Layer 3 of a small transformer language model trained on English Wikipedia (9 layers, counted from 0, width 96).
A neuron's activation on a vector x is GELU(weights . x), where the dot is the dot product.
The model reads these tokens: "=" "=" "\n\n" "|" " Rank" " |" " NP" "C" " |" " Gold" " |" " Silver" " |" " Bronze" " |" " Total" " |" "\n" "|" " 1" " |" " China" " |" " 10" " |"

The vector x that enters this layer's MLP at each token. A number n stands for n times 0.067.
0 "=": -6 -7 -4 3 -9 5 -23 5 32 -67 5 17 2 -5 -9 3 24 -8 3 -3 -8 1 -8 -5 8 -8 20 -13 -5 -13 -12 15 9 -1 -7 -1 10 -6 8 -4 -24 -2 -3 -1 0 -10 7 -5 -4 0 7 7 -12 -3 17 26 -1 6 -2 1 -12 6 -14 11 -2 -9 -4 4 -6 1 45 0 1 -2 -10 -10 1 -5 4 -6 4 58 -7 -4 14 7 -12 -2 2 -3 4 27 7 -7 -9 -13
1 "=": -13 -11 -9 6 -3 5 -23 20 38 -61 2 18 5 3 15 3 18 -7 -20 -8 -4 -1 -3 -2 -5 -17 3 -13 11 1 -16 17 -4 -1 -6 6 14 4 3 -2 -7 2 -1 -2 -3 0 11 -7 -8 -9 6 0 -23 -5 2 26 -15 5 -2 5 -3 8 -12 20 -4 -19 -7 7 -5 -2 11 -4 5 0 -5 10 6 -23 -12 -9 -7 53 -13 3 6 6 -16 13 8 11 8 26 19 0 -5 -26
2 "\n\n": -12 1 4 15 -4 10 -21 14 36 -66 -11 5 -3 6 4 -8 10 2 -15 2 -23 -5 -16 -14 -9 5 7 -2 -7 4 -5 8 1 -1 7 8 24 -12 -7 -2 -5 -3 -5 8 -2 -3 2 -9 6 7 -1 -4 -24 -7 3 20 5 18 -8 14 -3 20 -13 36 -2 -11 2 -10 -4 -1 4 2 4 -15 -10 7 20 -22 7 1 -2 43 -6 -16 0 -3 -9 11 2 7 -18 24 25 21 3 -24
3 "|": -20 15 4 12 -2 3 -26 18 25 -73 -6 -11 12 21 6 6 16 -5 8 -5 -10 7 -5 1 -11 0 5 -13 9 -6 -10 3 -8 -3 0 10 26 -6 1 -6 0 -14 0 -3 0 -25 -1 -1 -6 4 0 -19 -17 -1 15 27 -3 13 -3 9 -7 9 -19 24 5 -14 3 4 10 -9 -11 12 14 -2 -6 6 8 -17 -30 -10 -8 40 -1 -7 3 2 7 9 1 -2 2 24 -4 13 4 -18
4 " Rank": -18 1 -3 10 -1 9 -28 5 42 -51 -4 -9 -6 8 7 -7 14 -3 -16 -6 -3 -7 4 -17 -14 -6 2 5 13 4 -11 -12 -5 5 22 -21 6 -20 -13 -18 8 -18 -9 -3 6 -15 19 -5 -4 -11 22 -10 -32 -1 -19 19 6 13 5 26 -2 10 -15 16 8 -19 5 3 19 10 33 -2 4 9 2 3 -9 2 -6 -9 11 46 3 -8 4 -10 -3 14 -4 1 -4 25 12 3 -1 -14
5 " |": -10 10 3 14 -10 -3 -21 12 21 -77 1 -7 4 9 7 -2 14 -1 -3 -2 -17 3 -7 -9 -6 6 5 -3 6 -1 -5 2 -7 4 1 4 16 -13 -1 -9 -1 -6 9 0 -3 -16 -2 -2 9 0 12 -2 -20 4 14 23 -3 12 1 2 -1 3 -16 35 13 -19 0 7 7 -14 -11 -1 7 -2 -11 8 13 -16 -42 -3 -7 48 0 12 7 -1 2 1 -1 3 0 18 -7 12 7 -20
6 " NP": -3 -4 1 -5 -21 -3 -23 23 27 -49 -7 -4 -15 -3 3 10 27 2 3 -11 -22 -9 -12 2 -14 3 -38 -15 32 -8 -15 -10 5 16 20 -15 19 -2 -9 -15 -2 -12 -3 5 14 -28 12 -2 1 -17 -5 -7 -15 -16 3 18 9 9 -1 6 11 17 -1 36 -1 -15 3 9 9 2 17 8 14 -1 9 -2 10 -16 10 0 0 39 -2 -12 3 -9 -9 5 5 12 -18 26 11 -15 19 -15
7 "C": -3 -1 10 -5 -5 2 -19 16 8 -53 -19 -8 -6 -11 -4 -5 24 -6 -4 -10 -4 3 -7 6 -15 -5 -28 -5 15 6 0 -20 -5 0 6 -15 13 1 4 5 8 -1 -6 5 4 -34 10 6 13 -2 17 -11 -23 7 4 18 -19 9 7 -3 1 1 -5 28 -1 -12 -9 1 -4 1 31 8 22 -10 -9 -2 14 -17 -16 -19 14 51 28 -14 1 -2 -9 1 7 19 -3 25 1 12 18 -27
8 " |": -7 10 -1 10 -9 -13 -22 7 16 -80 6 -9 2 5 2 1 17 2 9 -5 -11 2 -5 -9 -7 4 -2 -1 12 2 -7 0 -6 -2 4 4 14 -10 -2 -8 3 2 9 -4 -6 -21 1 2 4 0 10 -3 -22 7 11 20 2 12 3 -1 6 5 -17 43 13 -19 -3 2 4 -11 -6 2 12 -8 -8 1 8 -7 -39 -1 -9 49 8 17 4 -1 -6 -5 0 7 0 16 -3 13 2 -21
9 " Gold": -19 2 -6 0 4 -15 -19 19 16 -53 -19 -13 -7 1 -6 12 19 18 22 -1 -10 -6 -3 -2 -17 -7 -9 11 2 11 1 -8 -12 -3 14 -21 8 -14 -17 -8 16 -4 -2 1 9 -30 2 8 15 20 15 -7 -14 -5 2 22 -13 11 2 -3 1 13 -7 41 7 -22 5 -6 12 13 31 -1 14 1 3 -8 -19 -9 2 -10 -3 52 4 -10 -1 -14 -5 9 -11 1 -14 12 -8 5 18 -14
10 " |": -6 9 -3 7 -9 -17 -21 8 16 -83 7 -8 2 3 3 3 15 6 9 -5 -10 0 -3 -8 -6 2 -4 -2 10 2 -6 1 -5 -4 3 -1 15 -8 -4 -7 1 3 8 -5 -6 -18 4 4 3 1 8 -4 -21 3 13 20 1 14 3 -1 4 3 -16 44 14 -17 -3 0 5 -10 -6 1 10 -7 -8 1 8 -4 -39 -1 -9 50 9 17 3 0 -7 -2 0 7 -1 14 -1 12 2 -18
11 " Silver": -17 4 -9 -4 7 -15 -11 20 19 -60 -21 -11 -7 2 -5 10 16 16 21 5 -10 -10 -7 -9 -11 -6 -6 9 -5 12 2 -7 -14 -1 7 -22 12 -8 -18 -7 20 -2 -4 -5 13 -22 0 13 19 22 11 -9 -15 -7 0 22 -14 9 1 0 0 5 -4 33 11 -23 2 -8 12 14 24 0 12 -1 3 -3 -18 -5 -2 -4 -2 56 4 -7 -5 -6 -10 11 -12 3 -11 9 -7 -3 24 -13
12 " |": -6 9 -5 4 -9 -18 -20 10 16 -85 7 -8 3 2 4 3 13 8 9 -5 -9 -2 -1 -8 -5 1 -4 -4 9 1 -5 1 -5 -4 1 -5 15 -6 -6 -4 -1 4 7 -5 -5 -15 7 6 3 1 7 -6 -20 -1 15 19 0 15 3 -1 2 1 -14 45 15 -16 -2 -2 5 -10 -6 -1 8 -4 -7 1 9 -2 -37 -1 -9 51 9 16 2 1 -8 1 0 7 -2 13 0 10 1 -15
13 " Bronze": -16 -1 -12 -5 3 -12 -10 24 21 -64 -20 -13 -12 4 1 -3 20 19 18 5 -1 -8 -1 -4 -3 -13 -2 8 -6 11 -1 -2 -7 -1 2 -24 11 -8 -22 -13 17 -6 -6 -7 11 -16 11 17 15 21 8 -9 -11 -10 -3 19 -13 11 2 3 0 -4 5 29 18 -31 4 -9 10 13 16 1 -1 -3 8 -1 -17 -4 0 -1 0 55 7 -7 -6 -5 -13 10 -9 4 -3 6 -2 -5 25 -13
14 " |": -6 8 -8 1 -7 -17 -18 14 16 -87 7 -7 4 3 6 3 12 10 8 -3 -10 -3 1 -8 -7 -1 -4 -6 6 0 -5 3 -4 -3 -2 -8 16 -5 -6 -3 -1 4 6 -4 -4 -13 8 5 3 3 7 -7 -19 -6 18 18 0 16 4 -2 1 -2 -13 45 16 -15 0 -5 6 -11 -7 -2 6 -2 -6 2 11 -3 -37 -2 -10 52 8 16 3 3 -8 3 0 7 -2 11 0 8 -1 -13
15 " Total": -4 1 -7 -3 -3 -8 -13 23 12 -77 -12 -20 -3 9 10 -20 18 13 -5 14 4 -3 11 -6 -10 -3 -5 -5 7 5 -5 -3 -8 -10 7 -20 13 -2 -13 -10 14 -8 -9 -1 0 -8 30 5 5 6 12 -19 -13 -10 -11 13 -7 15 -1 -2 -1 3 6 24 18 -20 -5 -10 0 8 24 -9 0 4 3 3 -13 11 -12 -11 6 57 10 -1 6 -6 -19 14 -4 3 -2 15 2 4 3 -9
16 " |": -5 10 -14 1 -5 -14 -16 14 17 -85 7 -8 7 2 7 -1 11 7 7 -3 -10 -2 1 -5 -8 -4 -3 -10 8 -2 -4 4 -7 2 -2 -5 17 -6 -5 -4 0 5 7 -2 -6 -12 8 1 3 3 9 -9 -15 -13 22 18 -1 18 4 -3 1 0 -10 44 15 -16 1 -6 6 -15 -12 -8 8 0 -4 4 11 -4 -36 -5 -11 52 7 14 6 2 -8 1 4 7 -1 9 2 10 -3 -11
17 "\n": -10 15 -5 1 -6 -9 -20 6 26 -85 -8 -7 1 -2 3 -7 10 4 0 7 -21 2 -13 -12 -1 2 -3 -1 -7 1 5 4 0 -11 2 -4 18 4 -14 -8 -2 0 -4 -3 0 2 5 -6 1 2 2 -9 -24 -18 7 16 7 11 3 4 -1 9 -11 58 9 -6 8 -3 -2 12 8 0 10 0 -17 8 5 -11 5 -2 -3 35 11 -15 -2 -5 6 11 5 6 -11 15 35 11 -5 -16
18 "|": -16 22 7 16 1 5 -21 14 23 -90 -5 -11 7 15 7 6 16 -5 18 -5 -2 3 -11 0 -13 1 -9 -3 7 2 3 4 -7 -5 -2 1 21 2 -8 -10 -3 -10 -1 -6 1 -18 -2 0 -4 2 7 -19 -24 4 8 16 -4 9 1 6 -4 2 -16 40 2 -7 -1 7 13 -9 -5 21 13 -2 -1 4 4 -12 -26 -4 -7 31 5 -12 -1 -8 10 12 5 -6 -5 22 -6 8 -3 -12
19 " 1": -7 9 11 18 7 7 -24 12 21 -83 -4 -8 -11 -24 1 3 21 4 -6 -8 -5 0 -2 -29 -17 13 -13 3 10 5 14 2 -6 5 0 -1 5 -2 -15 -11 3 -18 -8 6 2 -6 0 -5 3 -5 14 -7 -6 2 -1 16 -9 18 -3 1 0 14 -18 41 17 -10 -6 -8 -1 -4 17 8 13 11 5 4 3 -1 -1 -14 -9 37 10 -19 0 -10 7 6 -2 4 -24 23 0 13 8 -7
20 " |": -5 13 2 15 -9 -7 -17 10 22 -94 5 -13 -1 1 5 0 12 -3 8 -3 -4 -2 -14 -7 -8 1 -7 2 7 7 3 3 -10 2 -1 -8 16 -4 -9 -8 -5 -2 3 -3 2 -7 2 -5 7 1 13 -3 -21 2 6 14 -1 13 0 3 0 -4 -13 51 10 -8 -10 8 1 -10 -6 7 7 1 -7 6 7 -3 -33 2 -5 41 5 13 2 -7 9 1 -1 1 -11 19 -4 13 2 -11
21 " China": -3 3 5 0 -6 -5 -13 28 7 -76 -10 2 -4 1 -3 5 11 11 23 0 -9 13 2 -9 -4 -9 -24 13 26 6 2 -3 -3 11 -5 -21 16 -17 -23 -2 6 -10 -3 6 17 -4 -6 -4 7 -12 5 -18 -7 -10 7 14 -20 -6 3 11 -2 -7 -7 42 0 -4 5 9 -4 1 25 -3 9 -10 -14 5 12 -2 5 -2 8 51 -3 -17 -6 -12 5 10 10 -6 -12 11 -1 6 -3 -18
22 " |": -4 15 -5 10 -5 -10 -16 10 20 -94 7 -14 -2 -1 4 -2 11 0 13 -2 -3 -2 -12 -6 -5 -3 -8 -1 9 9 -1 3 -8 0 0 -5 15 -2 -9 -4 -4 -1 2 -5 2 -6 5 -2 5 3 11 -5 -18 2 7 14 -1 13 4 1 -1 -4 -14 54 10 -10 -8 3 2 -11 -4 4 8 -1 -3 2 7 0 -35 -2 -6 45 5 15 1 -6 2 1 -1 1 -11 16 0 12 -1 -12
23 " 10": -1 7 4 -5 1 -12 -16 8 18 -84 -2 -13 -8 -16 2 -6 21 6 2 -8 -13 -4 1 -30 -4 0 -14 5 15 1 3 6 -1 -3 0 -5 22 9 -6 -9 11 -20 -8 -7 2 0 0 -9 11 4 2 -10 1 -3 -3 18 -20 20 -2 -4 4 13 -9 48 12 -21 -4 -8 -2 4 15 4 13 7 10 11 -3 11 2 -13 -5 46 3 -11 1 -5 2 16 -3 0 -18 11 2 1 11 -4
24 " |": -4 12 -7 6 -5 -14 -14 11 19 -94 8 -14 0 -1 4 -3 10 1 13 -3 -1 -3 -10 -5 -6 -5 -9 -3 9 7 -1 3 -10 2 0 -7 17 -2 -10 -3 -4 2 0 -5 3 -3 7 -3 3 5 8 -6 -16 -4 8 15 -1 15 3 1 -3 -4 -12 55 12 -9 -8 3 0 -9 -5 2 10 -1 -2 3 7 1 -33 -5 -5 46 5 16 1 -3 2 1 -2 2 -9 14 1 12 -1 -10

Each question shows the input weights of one neuron of the MLP. A number n stands for n times 0.0065.

n314: -23 -3 9 15 4 -2 -34 15 -4 20 -11 3 15 -6 4 27 -7 11 5 -6 -7 23 -25 -4 -1 18 9 -5 10 -4 -4 17 -6 -6 -2 16 18 -4 -3 3 -1 -1 -18 1 -17 13 4 21 9 -7 1 26 17 3 -25 18 15 1 -22 12 4 -6 -19 -25 29 -23 -35 14 -5 -10 -20 14 -5 -10 -9 7 14 10 1 0 -3 4 -8 6 31 -30 23 -2 -2 11 1 26 -23 8 -1 -10
On which token does it fire most, and how strongly? 3 "|", at about 0.98

n50: -17 -6 -5 11 9 -33 -6 -5 4 16 -6 -1 -11 -9 -16 24 15 10 34 -8 7 -10 -5 22 -3 24 -31 -15 7 -5 25 -18 -9 -15 32 28 -19 -30 -4 3 7 6 10 10 21 -12 -35 -4 29 -15 13 -14 18 32 -10 -20 -11 -32 1 2 30 -12 -8 -7 25 -14 -14 6 24 14 8 -3 7 -17 5 11 -27 5 -7 8 -5 -14 8 -11 9 -11 5 -9 -9 -12 2 4 -17 17 -18 -1
Which token does this neuron like most? 9 " Gold"

n295: -19 -2 -17 -20 30 -2 20 10 2 17 -2 -6 -15 21 -24 24 -15 -9 -15 58 -1 17 9 26 10 -8 21 -25 -3 -9 -5 -2 -22 37 -3 -27 12 -20 20 26 2 -4 -33 11 12 9 -17 -37 20 1 -17 -36 -6 -50 13 -6 5 19 -15 16 -19 -21 19 -23 38 3 32 -15 1 21 -4 -25 -2 15 -5 0 10 -1 23 -20 -19 1 10 7 6 -21 14 -3 -23 1 -6 22 9 12 9 16
Which token does this neuron like most? 13 " Bronze"

n342: 10 -6 -3 -8 -12 -3 -9 -16 9 -16 6 -3 25 14 -6 -11 -9 1 1 20 23 -17 -15 11 3 8 23 -44 18 -18 -9 3 -8 5 -26 -32 3 -35 -13 55 -11 35 -2 4 -10 21 16 3 15 -6 -38 -12 25 -9 -4 3 6 9 -1 -4 4 -19 12 -4 18 1 4 -2 -16 -8 0 8 -3 -3 22 20 13 0 14 -5 10 -4 12 4 10 -14 39 -25 0 5 17 18 -4 -18 -18 -2
Which token does this neuron like most? 0 "="

n13: -39 -22 -12 -32 -28 -21 11 21 -13 18 9 21 11 22 -34 56 -13 -18 -11 29 -30 28 5 34 37 -21 13 16 20 -58 -8 -24 11 30 4 -25 3 -25 -16 50 8 -17 48 34 57 5 -11 -18 4 3 -15 0 10 -8 18 23 14 -24 -35 -10 -16 -49 18 -5 -25 -2 8 -13 9 -28 -12 7 -14 22 -11 18 -30 -5 -5 33 9 13 -15 -15 -6 -15 36 14 -1 -1 -14 -9 3 -32 -5 35
Which token does this neuron like most? 21 " China"

n288: -2 -32 -49 44 15 4 -8 21 -15 16 -13 13 62 5 -6 0 -7 -47 -49 0 11 26 -42 -5 37 -21 -23 -41 41 2 -32 31 26 15 -30 70 29 -18 -9 -11 -3 13 -11 -2 -13 16 -9 -30 -2 18 -10 -47 41 -34 -29 12 -1 14 -21 -11 -20 16 21 -15 -23 -21 18 8 -13 -33 -6 -4 -14 -1 37 -5 19 -14 23 -3 7 -1 17 7 -7 23 15 -1 -20 1 51 -17 8 -16 9 19
Which token does this neuron like most? 1 "="

n363: 5 -20 13 44 -14 35 3 -7 9 -2 1 25 18 -18 16 -23 -3 12 -23 26 -15 15 9 -32 16 28 21 -9 -32 17 9 31 -19 9 27 -9 2 3 10 24 -11 -15 13 -14 -57 38 23 -34 36 -11 26 -24 -3 -3 -43 10 2 -33 -4 -27 23 -4 17 -29 31 1 11 -1 -8 26 -15 22 -41 53 -21 33 24 19 4 -7 -24 -19 5 -35 0 -25 33 8 18 -27 11 4 -47 21 9 19
Which token does this neuron like most? 19 " 1"

n182: -14 2 23 18 -27 -5 -13 -15 -16 18 -6 26 -19 11 -16 23 24 6 3 7 26 12 -17 -36 -7 12 21 -3 12 -2 -34 1 -6 -14 5 5 18 0 -9 24 -28 -24 20 37 -13 20 22 19 6 -14 31 11 4 38 -34 4 -5 9 -28 -7 -40 3 25 6 -12 -13 -46 2 -7 9 -13 32 -37 19 -7 22 -53 49 -4 -1 25 -10 15 -15 -9 -19 31 3 -11 12 -4 19 -3 18 -17 27
On which two tokens does it fire most, strongest first? 19 " 1", 4 " Rank"

n277: -6 -22 12 -38 -24 16 4 -24 -2 4 -31 11 18 -4 -61 6 5 -5 -37 23 -36 6 52 26 46 -2 22 -50 -6 2 5 -5 35 -22 22 -28 -23 -6 28 27 20 28 7 50 7 14 2 -10 -11 -11 18 -10 5 -35 -1 0 33 9 -5 -3 -39 -57 -1 8 39 -6 -4 -39 -7 -15 -18 -20 -44 26 -10 17 33 -26 -15 -35 -7 -15 57 8 66 -12 -5 24 30 34 -2 -3 -8 4 -2 33
Which token does this neuron like most? 16 " |"

n326: 47 -12 -7 -36 22 16 -7 29 -30 -2 24 20 -5 34 -16 -3 -50 -38 -6 -12 -21 -10 12 30 12 52 -2 12 14 1 -33 20 24 -4 -28 10 41 -2 -26 37 -11 19 23 -6 34 9 0 -2 45 -9 34 -22 -1 23 -8 10 15 -25 -5 -11 -18 -26 29 -6 10 6 38 16 -11 10 -28 -26 -29 11 -52 32 -7 -11 42 -8 13 7 3 -19 -5 6 12 -31 -2 47 -14 -22 -13 -27 7 -23
Which token does this neuron like most? 21 " China"

n287: 10 10 -44 -14 -30 5 14 -39 15 37 22 18 -14 33 3 -14 3 -22 -19 -1 -25 -15 -18 29 -9 -15 -14 -65 14 -6 -23 24 4 -12 7 -17 -15 26 45 -18 -16 -9 9 8 19 19 20 -33 -28 -21 -5 23 3 -7 -45 8 45 2 -3 4 27 -3 -3 -21 -7 3 -15 15 26 -7 -11 -61 0 -5 -6 37 54 -9 61 42 29 -19 -5 -21 39 14 4 -24 74 -8 -41 -4 -22 -24 -18 -2
Which token does this neuron like most? 6 " NP"

n194: -13 3 -26 -11 16 15 -3 5 23 9 10 7 4 23 -2 -25 -23 -5 13 19 19 46 -8 -6 3 39 33 -52 -36 -14 -4 11 -17 6 -4 -8 -15 19 8 0 -41 1 11 1 -44 20 -17 -14 9 11 10 8 -16 36 2 10 5 -10 7 -26 -6 -62 5 -1 2 2 4 37 -2 0 -41 -11 4 19 -8 61 13 -24 -28 -35 -7 -10 29 9 14 9 4 -22 -28 5 8 11 -1 28 -24 -3
On which token does it fire most, and how strongly? 5 " |", at about 1.2

n123: 14 5 6 8 -20 15 -19 -14 -2 -8 5 14 -19 9 12 -3 -22 -16 -9 30 2 7 -12 -14 9 -29 40 -2 -22 13 -2 27 -5 -6 -27 -10 -1 -5 -17 -7 -20 7 14 -11 6 37 -9 19 32 20 13 24 -6 -9 -26 -4 74 18 26 -3 -7 -3 11 0 38 8 -13 38 1 -8 -28 31 -9 8 -30 -20 2 2 -12 12 9 -4 2 18 -2 6 27 -20 -17 -1 -6 6 -3 -2 -3 -12
Which token does this neuron like most? 20 " |"

n15: -20 -46 -5 19 2 -7 -7 21 1 33 -24 25 16 28 -25 43 9 3 -19 -46 -23 -10 1 -8 4 36 13 -43 -28 -21 -41 19 -4 0 6 -11 -6 -12 55 -16 -30 -7 -15 24 -20 13 -3 -30 31 28 17 14 -12 -11 -4 -3 14 -10 -7 6 9 -19 -3 -30 17 -21 -35 10 -1 26 -13 12 4 -10 -18 29 7 -20 20 1 19 -2 1 -33 33 12 7 -39 6 1 30 32 17 26 -20 4
Which token does this neuron like most? 0 "="

n85: 5 -26 0 6 26 -15 -7 1 -16 22 -6 17 -8 -5 -16 25 9 12 27 -33 0 19 21 -5 -6 7 -18 -7 -9 18 10 -17 0 -15 20 -5 8 2 50 0 6 -4 -7 1 -18 -7 -24 6 15 -4 45 -4 2 -10 -17 -12 -7 -27 -14 -6 8 -4 2 2 11 -4 -29 16 23 20 2 -7 5 -35 -19 -9 6 11 4 -4 -15 -13 22 -14 15 -21 3 -11 12 27 4 26 -41 21 -6 6
On which token does it fire most, and how strongly? 7 "C", at about 1.1

n213: 37 -12 20 3 -17 -15 0 12 2 -1 -13 21 3 0 -31 19 -10 -11 -2 13 -31 -18 -12 17 -9 16 7 -20 2 -9 0 40 -21 9 -3 -1 -3 0 5 -14 -20 6 38 5 -11 28 -3 -3 13 -22 18 31 3 17 14 -28 25 -19 33 4 37 -48 14 4 15 -20 -32 17 -21 2 -36 5 -34 11 1 5 20 -12 -9 26 10 -13 23 29 6 -11 -6 -21 -1 8 -9 17 1 29 -6 0
Which token does this neuron like most? 20 " |"

n33: -37 -1 50 30 -15 10 2 -18 -20 7 10 15 29 -1 10 81 -1 -22 -23 22 -9 14 -4 -24 -1 19 6 27 -27 -42 5 23 1 9 -21 35 -30 5 -35 8 -19 -30 19 22 -16 6 -2 -14 -36 -1 22 -2 13 8 -45 -2 -8 11 16 -70 -10 24 -15 -3 53 21 -39 -12 11 -32 -19 9 -1 10 -35 24 19 -27 5 19 -9 -21 18 -24 0 -24 30 -6 31 -23 -31 25 4 49 -4 38
On which two tokens does it fire most, strongest first? 19 " 1", 18 "|"

n280: 19 6 23 -3 -8 3 14 15 -24 5 -14 4 16 12 -1 -23 24 -40 -26 9 19 2 56 6 -8 2 10 -54 -23 12 3 4 14 -23 10 -8 -12 7 20 12 -9 14 -8 -18 -6 -5 5 8 -2 19 -4 29 -5 3 -23 -27 -28 -16 -7 -42 2 -22 29 -10 33 -6 -42 -17 -31 2 -6 4 3 13 -33 52 12 -30 -18 -2 23 1 -13 -18 29 12 12 -15 12 11 5 13 2 22 0 -3
Which token does this neuron like most? 7 "C"

n142: -19 -13 5 -5 10 10 -2 8 -23 5 -7 13 25 -3 13 -8 10 -4 -20 3 -10 -7 26 -2 4 9 -3 -20 -4 -1 -20 7 -9 26 -31 17 21 -10 -9 10 8 2 4 25 1 7 -25 28 43 5 -7 11 14 -19 -21 -14 18 -22 -50 -25 -7 -31 19 -5 22 2 -40 20 -3 -21 16 4 2 1 -23 22 21 6 -5 -3 -2 -7 10 8 -3 2 -22 -4 2 36 15 16 -32 20 20 -3
On which two tokens does it fire most, strongest first? 7 "C", 5 " |"

n291: -29 -70 42 29 -21 5 -13 22 -34 37 -43 36 30 10 -44 87 -8 -38 3 -2 -2 36 4 -11 -6 54 26 -28 -41 -10 -41 -2 -5 -25 -8 -29 -7 -6 29 17 -57 -20 -24 3 -32 17 17 16 34 -20 0 44 19 52 -8 14 -18 -26 0 8 -8 -8 12 -91 9 -13 -38 50 -6 51 -1 42 -2 -10 -20 -22 37 -6 24 -24 13 -14 2 -8 -4 -21 65 -32 -27 16 -6 27 -52 -20 -13 18
Which token does this neuron like most? 0 "="

n67: -4 -8 0 -24 13 -30 -7 12 9 -7 -3 21 -9 -26 0 19 -5 34 21 -9 -5 -18 7 -14 6 -9 11 -8 -25 30 -2 22 25 -37 5 -25 2 14 -18 7 -45 17 -17 -21 -19 59 14 12 -13 -2 -12 -10 8 2 -13 15 13 -25 20 11 -8 -3 25 3 -15 -3 -24 6 7 27 -23 -13 7 -3 11 8 21 2 15 -8 21 5 -6 10 -3 14 -1 -7 23 -10 -12 6 23 -10 -26 -14
On which token does it fire most, and how strongly? 17 "\n", at about 1.3

n308: -33 23 -31 -42 19 -22 0 8 -16 14 0 18 22 37 2 18 -4 -11 -6 -5 -23 25 10 52 24 2 21 -25 5 -21 -37 3 -16 -3 -8 16 -10 -3 6 -20 9 -22 23 35 19 -14 25 1 0 13 19 -9 1 -16 -7 24 6 0 -23 9 -35 -1 12 -3 32 7 25 1 9 -31 -39 8 -2 13 -1 -4 -28 10 6 -26 16 -17 -34 -14 -11 31 24 4 -11 2 12 4 -9 7 -1 4
On which token does it fire most, and how strongly? 3 "|", at about 1.2

n346: 12 -6 28 7 -26 28 -8 -4 2 10 -32 13 -25 1 -9 23 -15 -19 -24 -6 -23 2 -36 -1 2 21 -5 -33 -25 33 4 18 6 5 -27 15 -9 9 4 0 -23 -25 -7 7 19 21 -20 13 46 21 16 21 15 11 -35 0 6 7 -9 5 -15 -18 1 -2 -5 0 -32 27 14 17 -5 1 -4 38 16 -13 29 -46 -13 -23 16 -23 37 13 9 -38 50 -6 -9 -9 -23 30 -27 -6 14 4
On which token does it fire most, and how strongly? 19 " 1", at about 0.65

n125: 2 -15 18 24 -4 31 -3 36 -3 9 -27 -8 -13 -2 0 6 -8 -21 -25 34 -21 -33 -11 22 14 34 23 -22 -3 26 -20 33 -35 -13 11 -17 -10 -30 10 -25 -21 -24 -15 32 16 6 9 -3 23 -17 22 2 -7 3 -6 -5 43 9 26 20 5 -14 21 -31 16 6 -22 26 0 17 -34 2 -28 11 -7 -13 -3 -14 31 1 14 6 -18 5 11 -6 26 -2 -4 -16 -7 26 0 -13 -3 -1
Which token does this neuron like most? 4 " Rank"

n371: -15 -27 -4 -8 14 -14 -30 23 -5 24 0 13 -13 -1 -31 49 -3 -17 -15 -11 -10 -4 -1 -4 -15 17 12 -12 11 -6 -4 -18 0 9 15 -9 9 -12 9 -3 -38 -1 -2 2 12 -9 8 -17 24 -7 -24 32 3 27 2 7 -24 3 -20 -1 14 5 -6 -10 19 -25 -17 17 17 27 -21 -12 -8 -16 -6 10 -10 6 -16 18 14 0 13 6 -3 -2 7 -12 -26 28 7 31 10 -14 -14 -5
Which token does this neuron like most? 6 " NP"

n220: -1 -7 5 15 6 1 -8 8 -7 8 11 49 7 -16 -10 30 10 -24 -52 -9 11 25 -19 -2 30 8 28 2 12 40 -20 38 38 7 13 58 0 -15 -6 22 -16 1 -30 -5 2 14 -7 -7 12 26 -16 -33 13 10 -1 11 0 -18 -44 -16 -20 -3 -16 -8 -18 -11 -95 21 -28 -33 -29 13 -38 9 -10 22 -16 -29 12 9 63 -11 -33 -12 -1 39 35 -18 -12 -30 1 16 12 18 -30 6
On which three tokens does it fire most, strongest first? 1 "=", 0 "=", 2 "\n\n"

n39: 14 -6 -15 -27 13 -16 -10 15 1 10 -26 32 24 26 6 36 -3 -18 7 6 -43 33 14 26 -3 -8 -1 11 2 -31 5 6 -3 -14 -20 -34 -8 2 6 2 -17 -20 4 1 12 -8 -15 -11 -12 13 16 -22 -6 -48 2 9 1 -18 13 -19 -17 -12 0 -10 43 14 -15 -19 32 4 -2 23 12 13 -13 25 -5 -8 11 9 11 -1 9 -9 -9 -5 26 0 -10 -16 10 6 -24 7 5 -6
On which two tokens does it fire most, strongest first? 21 " China", 3 "|"

n22: -9 -6 -1 11 8 -17 -15 -3 -11 10 -15 3 0 -37 30 11 -35 19 17 45 -2 15 -17 -19 2 9 -2 20 -9 -4 -42 -17 -27 -28 -48 5 -21 21 -22 -8 -8 -27 -1 5 -11 33 -21 3 33 38 18 48 1 18 -54 -12 50 34 13 -10 11 -12 -21 -3 23 -24 -23 31 26 22 -17 36 -19 -3 -20 -4 -24 -26 43 22 5 -26 42 8 -5 -23 57 -4 12 5 -21 19 6 6 14 -21
Which token does this neuron like most? 17 "\n"

n259: 1 4 1 -17 8 21 -2 -7 0 14 19 19 -21 -1 -1 11 7 -2 -4 8 -41 29 37 -7 6 0 -17 -32 -4 6 -21 6 -2 -2 19 0 -9 -19 26 -1 -3 -13 0 0 7 -1 0 -3 6 7 -8 -11 -7 25 -12 -21 17 -28 -1 -18 7 -2 23 0 -12 -31 -1 3 14 19 14 -38 0 8 -18 -33 10 10 0 2 6 -6 19 -6 31 4 -32 1 39 21 7 10 -1 -8 -26 -14
On which three tokens does it fire most, strongest first? 0 "=", 6 " NP", 7 "C"

n300: 20 -20 1 5 -2 2 -14 29 -12 -9 9 -5 18 21 -13 23 9 6 20 -19 42 -1 0 18 -31 24 6 -11 9 3 8 -10 -18 4 3 1 10 11 32 18 -15 14 -23 -7 11 34 6 -26 -14 2 3 -14 9 11 -27 -6 26 -44 20 -12 6 -62 -4 -11 16 5 -14 19 16 12 -17 12 -1 -3 4 56 22 7 -10 16 21 -9 -19 13 8 -17 14 -3 -13 4 -16 26 -30 29 -45 4
On which three tokens does it fire most, strongest first? 20 " |", 18 "|", 24 " |"

n101: -6 -10 13 29 -36 -2 -5 -13 9 1 32 36 -30 -6 -3 54 -11 -30 -41 -17 0 32 -47 -47 29 -4 0 -1 1 23 4 43 -20 20 -24 21 -4 -1 5 11 -84 -19 10 2 -3 67 -3 2 33 11 7 30 3 18 -57 29 -17 -13 -32 21 -15 1 -6 -13 -9 -15 -80 35 -12 24 -5 11 -55 15 3 14 -16 -16 -11 8 51 -25 -15 55 2 7 42 32 6 -36 -10 30 -8 -12 -18 7
On which token does it fire most, and how strongly? 1 "=", at about 1.6

n106: -16 -9 14 1 -36 18 14 16 4 14 4 0 -10 28 -2 -4 13 -39 -4 -2 1 -17 6 1 -32 12 -12 -17 -18 11 -14 18 -34 13 -19 -21 24 -26 -1 20 -27 13 34 8 7 -13 -18 -26 38 22 -26 31 8 11 -9 -12 6 10 -8 5 -6 -7 2 3 -33 0 -10 38 3 -1 -10 -34 -12 14 -6 28 -1 -23 -2 18 -4 1 21 -2 4 21 9 -12 6 -29 15 15 -20 32 -24 7
On which two tokens does it fire most, strongest first? 5 " |", 20 " |"